Layer 4 of a small transformer language model trained on English Wikipedia (11 layers, counted from 0, width 64).
A neuron's activation on a vector x is SiLU(gate . x) times (in . x), where the dot is the dot product.

Input weights of the MLP neurons that the questions are about. A number n stands for n times 0.0052.
n30 gate: -69 -18 9 -35 10 -13 11 0 1 -70 15 -21 10 12 -27 -18 -10 -70 -27 -4 31 3 -5 26 5 0 -18 -21 25 -23 36 76 -41 -31 22 -20 41 6 -28 -5 14 -14 41 -19 32 12 -63 27 26 34 -59 21 2 32 -25 -26 34 -20 -4 -28 -35 -37 16 -15
n59 gate: -7 -24 -44 2 25 48 -8 57 -4 -71 12 -13 16 35 8 -14 12 -19 43 -37 25 6 -14 -16 -8 54 36 -27 52 46 -48 60 -1 -18 37 30 41 14 10 -54 -1 24 -15 -33 15 2 -32 -17 33 8 26 -19 -35 -30 -37 93 -37 -49 -27 49 27 13 4 3
n104 gate: -7 -17 14 13 14 50 2 -5 29 -30 -10 15 34 -21 -21 21 19 -12 2 8 16 0 64 15 21 -3 45 -43 -12 -57 -36 -17 -7 -4 -15 41 -18 26 -17 31 -6 29 -30 -6 20 50 17 -4 26 30 31 31 -60 -13 38 -40 -84 15 -6 78 -21 -22 37 -26
n118 gate: -10 -2 17 -44 23 -37 -1 46 -8 -40 51 -1 29 15 -38 -21 3 11 44 -51 41 3 -29 -51 3 13 38 19 -8 4 -17 70 1 -11 8 -26 4 26 14 21 43 22 20 33 -6 -61 -6 -5 -10 -62 11 74 34 -6 -18 84 -6 -33 -3 5 -5 28 -46 63
n122 gate: 49 -21 23 23 37 -37 41 27 -17 -21 28 10 48 -6 -57 17 -16 44 49 -78 1 20 -82 -22 37 84 23 12 -14 16 -1 -34 -37 45 1 17 -16 42 -50 19 -6 26 -2 3 21 -54 60 -17 -5 -61 -3 46 -26 -25 -13 60 -32 -1 4 7 27 -5 15 13
n131 gate: 21 -1 -24 -5 33 0 -6 -31 -1 6 58 -6 -12 -31 29 5 39 35 23 -31 27 13 -13 -32 1 23 60 -20 5 17 0 14 -9 -2 -14 19 -7 1 -43 -51 -36 5 -14 -45 35 -6 17 -1 30 29 14 -22 -33 -48 39 -35 -70 -22 49 3 -8 37 -7 -2
n150 gate: 15 -29 -11 37 -18 -59 19 17 2 -38 24 -12 -16 48 3 -12 -19 10 0 58 -52 16 0 8 -23 2 61 13 22 -21 -35 2 -15 -6 1 -11 -57 15 -35 -79 -17 16 -37 -3 -5 32 -25 -4 10 -3 19 27 -2 3 -33 47 1 -3 24 -29 29 19 18 -33
n165 gate: 11 2 -9 55 -6 2 -8 57 -45 1 -65 23 29 30 7 -1 82 -7 12 -18 -1 -16 -61 5 -16 -47 -28 -15 -12 6 -12 73 32 1 46 31 19 4 49 -27 -29 -13 -1 -16 23 0 16 -28 -30 -16 -42 30 13 10 -14 -6 29 20 51 -14 -30 -18 -33 -39
n179 gate: -29 28 -25 -29 -3 -10 15 -4 -14 0 30 -2 -11 50 -16 -14 20 -28 6 -29 -59 15 28 7 -14 1 34 35 44 -2 33 -33 -38 -43 -15 23 30 17 -76 -3 -33 -15 17 -6 29 17 29 15 10 -6 37 49 3 -6 -19 45 -13 -19 -35 24 -32 -51 46 -11
n30 in: -48 2 2 51 16 -9 21 29 25 -13 -2 -8 -18 14 -46 11 -22 23 41 28 -32 13 1 31 -34 21 26 -40 -33 -43 -14 36 -11 -11 -2 -21 41 17 0 5 12 -24 12 94 -11 9 37 -5 -9 -15 5 28 11 -42 -51 25 16 14 3 -42 -30 4 12 12
n59 in: -30 -10 -12 -13 -22 -24 20 -19 21 -21 -44 -20 -58 -39 -12 23 -37 9 -52 -41 -21 16 13 -11 14 12 -33 -5 -22 -20 53 4 -7 10 -21 -4 27 0 -6 -33 76 15 -6 -50 58 28 -42 40 51 -16 29 -17 -14 37 7 14 -28 -12 14 -38 9 -11 38 20
n104 in: -48 10 -2 -28 23 12 -46 10 19 14 -21 32 1 -11 59 -6 -13 6 3 9 10 22 -3 -34 32 -25 27 11 -18 -6 32 49 28 -39 14 26 -69 35 24 -4 23 26 -11 21 -8 44 -41 -3 -1 18 -27 11 79 0 17 -57 -6 14 25 5 -1 13 -11 -6
n118 in: 56 53 -1 45 -32 -31 -14 -43 -17 41 39 20 -27 -22 33 -23 13 -1 -59 15 23 -2 -16 19 -4 9 -51 29 -11 7 -30 7 18 4 9 -27 -26 40 17 -35 -53 -60 -14 3 -46 -9 -19 8 -4 -3 34 -9 20 -80 -12 -26 72 3 2 -33 14 6 37 -12
n122 in: -54 45 -47 35 -19 -21 -44 26 2 24 20 42 29 32 10 15 32 -1 -44 43 -3 16 47 -19 -18 -41 -3 31 12 -36 16 -22 -9 35 -21 10 45 -3 14 -4 -17 -15 38 26 43 46 27 7 -14 16 29 -14 -9 43 26 -21 19 -23 -2 -15 -33 -6 28 -30
n131 in: 3 -24 8 -5 20 58 -12 -2 37 -24 66 -3 -10 10 11 -7 -24 5 -34 40 -14 38 3 18 81 22 33 22 -40 13 2 4 -49 -40 15 20 -2 6 -1 -46 -15 -38 14 -39 -6 -3 -10 8 21 0 -8 -47 12 -20 -7 -15 -34 -14 3 15 24 25 -60 23
n150 in: -26 -46 47 -6 -9 13 36 34 -68 8 4 -27 -19 26 5 -13 35 12 12 -25 33 -34 23 14 11 -12 -3 -27 12 34 14 9 -18 -59 35 -4 -2 -21 -30 -2 -15 -7 9 -37 2 -16 -32 -53 5 8 -19 11 -2 59 28 0 7 21 -34 -24 -18 -12 20 -5
n165 in: -59 45 -7 -32 -7 -5 -5 19 -13 -54 47 11 1 3 15 43 5 -9 19 13 9 -13 2 26 -31 3 44 18 15 -61 27 -8 2 13 21 -16 23 -14 -24 27 -2 11 45 31 -8 30 -29 -25 31 -28 -2 42 -16 9 -22 -3 25 -23 44 38 7 24 2 28
n179 in: -12 -19 12 30 19 -37 -59 -33 10 -48 -27 -66 -19 -25 -53 23 -24 -47 11 -44 2 -14 -9 5 -8 -1 16 7 -1 -1 19 33 -36 30 -8 -13 15 13 -11 37 -16 32 18 18 -13 -10 -29 -19 -7 -20 -12 14 -2 41 -32 10 10 -36 25 41 5 57 9 25

Each question shows a token from some text and the vector x that enters the MLP there. A number n stands for n times 0.023.

"tour": -15 32 -33 13 -26 -16 -11 13 -5 19 -4 2 -18 23 10 -1 -25 9 9 -30 -8 -19 -19 28 -41 -52 7 -27 -18 -6 18 -9 -1 20 -2 15 18 33 9 43 0 -21 6 16 0 12 6 -8 3 3 21 29 -35 -10 -29 -16 -10 -4 30 -32 14 -9 -3 -13
Which neuron lights up most? n165

"to ": -4 -19 -27 -25 -12 -13 -4 6 -29 4 5 -18 -20 -22 9 -28 -2 -15 -22 8 29 -14 -25 11 25 -23 1 9 -2 22 9 -13 44 -12 -28 -21 -12 8 -4 -1 -11 -17 3 3 -24 1 -10 -1 5 -15 -12 31 -13 -16 -13 6 -1 21 11 18 -10 -16 2 -11
The three highest activations, in order: n122, n118, n59

"pro": 25 43 -15 4 -27 12 26 30 -15 52 -4 -14 13 19 1 -12 5 2 12 -47 -19 -4 -10 2 -34 -29 16 7 -17 8 6 6 32 -4 10 -21 9 0 6 8 -23 0 -16 14 7 -13 -7 -19 0 -17 -16 -28 14 20 21 -6 -8 -4 4 35 22 -4 -34 -33
Which neuron fires most, and how strongly? n30, at about 0.17

"er ": 14 -34 -17 21 0 -4 6 -14 -49 13 -19 10 -1 2 -15 -29 -12 2 15 2 9 -5 -7 -36 15 -25 11 1 -12 4 -8 -36 -3 -5 -9 20 5 -2 -12 10 -13 -9 12 2 11 -9 26 -11 7 12 -18 21 19 -18 29 22 -5 9 4 7 -9 -21 5 -6
Which neuron lights up most? n59

", ": 12 -53 -15 -3 -6 10 -24 1 -3 4 -3 -5 -2 10 16 -21 5 3 -25 22 7 -6 -9 -15 1 10 5 19 -6 -2 -15 11 21 24 -16 0 -22 -15 4 5 8 -21 0 1 -2 -6 6 1 -4 21 -4 0 -4 19 -17 -4 -10 11 -2 -7 -10 -8 -26 -17
Which neuron fires most, and how strongly? n179, at about 0.095

"University": 28 8 -31 51 -42 -20 -26 -20 -19 -6 -12 4 -9 -2 -33 -8 -43 3 25 -2 -17 -11 -21 17 -38 -16 -3 -29 -3 19 7 -24 -37 9 -55 18 19 29 19 -1 1 -4 14 18 7 24 24 -13 4 13 23 -15 1 13 -1 -8 11 -41 26 25 -27 8 3 -31
Which neuron fires most, and how strongly? n179, at about 0.28

"ans ": -8 -43 -20 -22 -5 11 5 0 -1 -1 -4 1 -3 2 -9 -28 16 -4 24 3 6 -6 -2 -19 6 7 27 -6 3 10 9 -4 12 2 -7 20 -1 4 1 2 7 -36 1 24 -6 0 18 15 7 -6 10 3 31 -2 -17 -14 -1 27 -20 -1 17 -10 -1 -11
Which neuron lights up most? n165

"t": -16 39 -17 -14 -10 13 -18 40 -1 6 -24 3 11 -24 26 -2 21 -20 23 10 30 -17 10 -24 -25 4 -2 -3 -30 32 19 -1 54 -15 -27 22 -6 18 27 -4 17 -20 13 -15 -35 -1 -16 -17 -13 -12 3 -45 47 11 -29 -13 2 -12 12 17 14 12 -15 -21
Which neuron fires most, and how strongly? n30, at about 0.15

"for ": 28 -13 -26 6 -15 -8 -11 -5 1 -19 3 8 -19 -14 20 -34 -1 -15 -5 -3 2 -20 -16 -7 32 -15 2 2 0 11 13 -7 25 -10 13 -4 -12 29 21 15 -15 -18 -9 6 -4 -1 -11 -3 4 -2 -18 9 -1 9 -6 11 18 9 -7 4 -2 -16 -1 16
The two highest activations, in order: n118, n122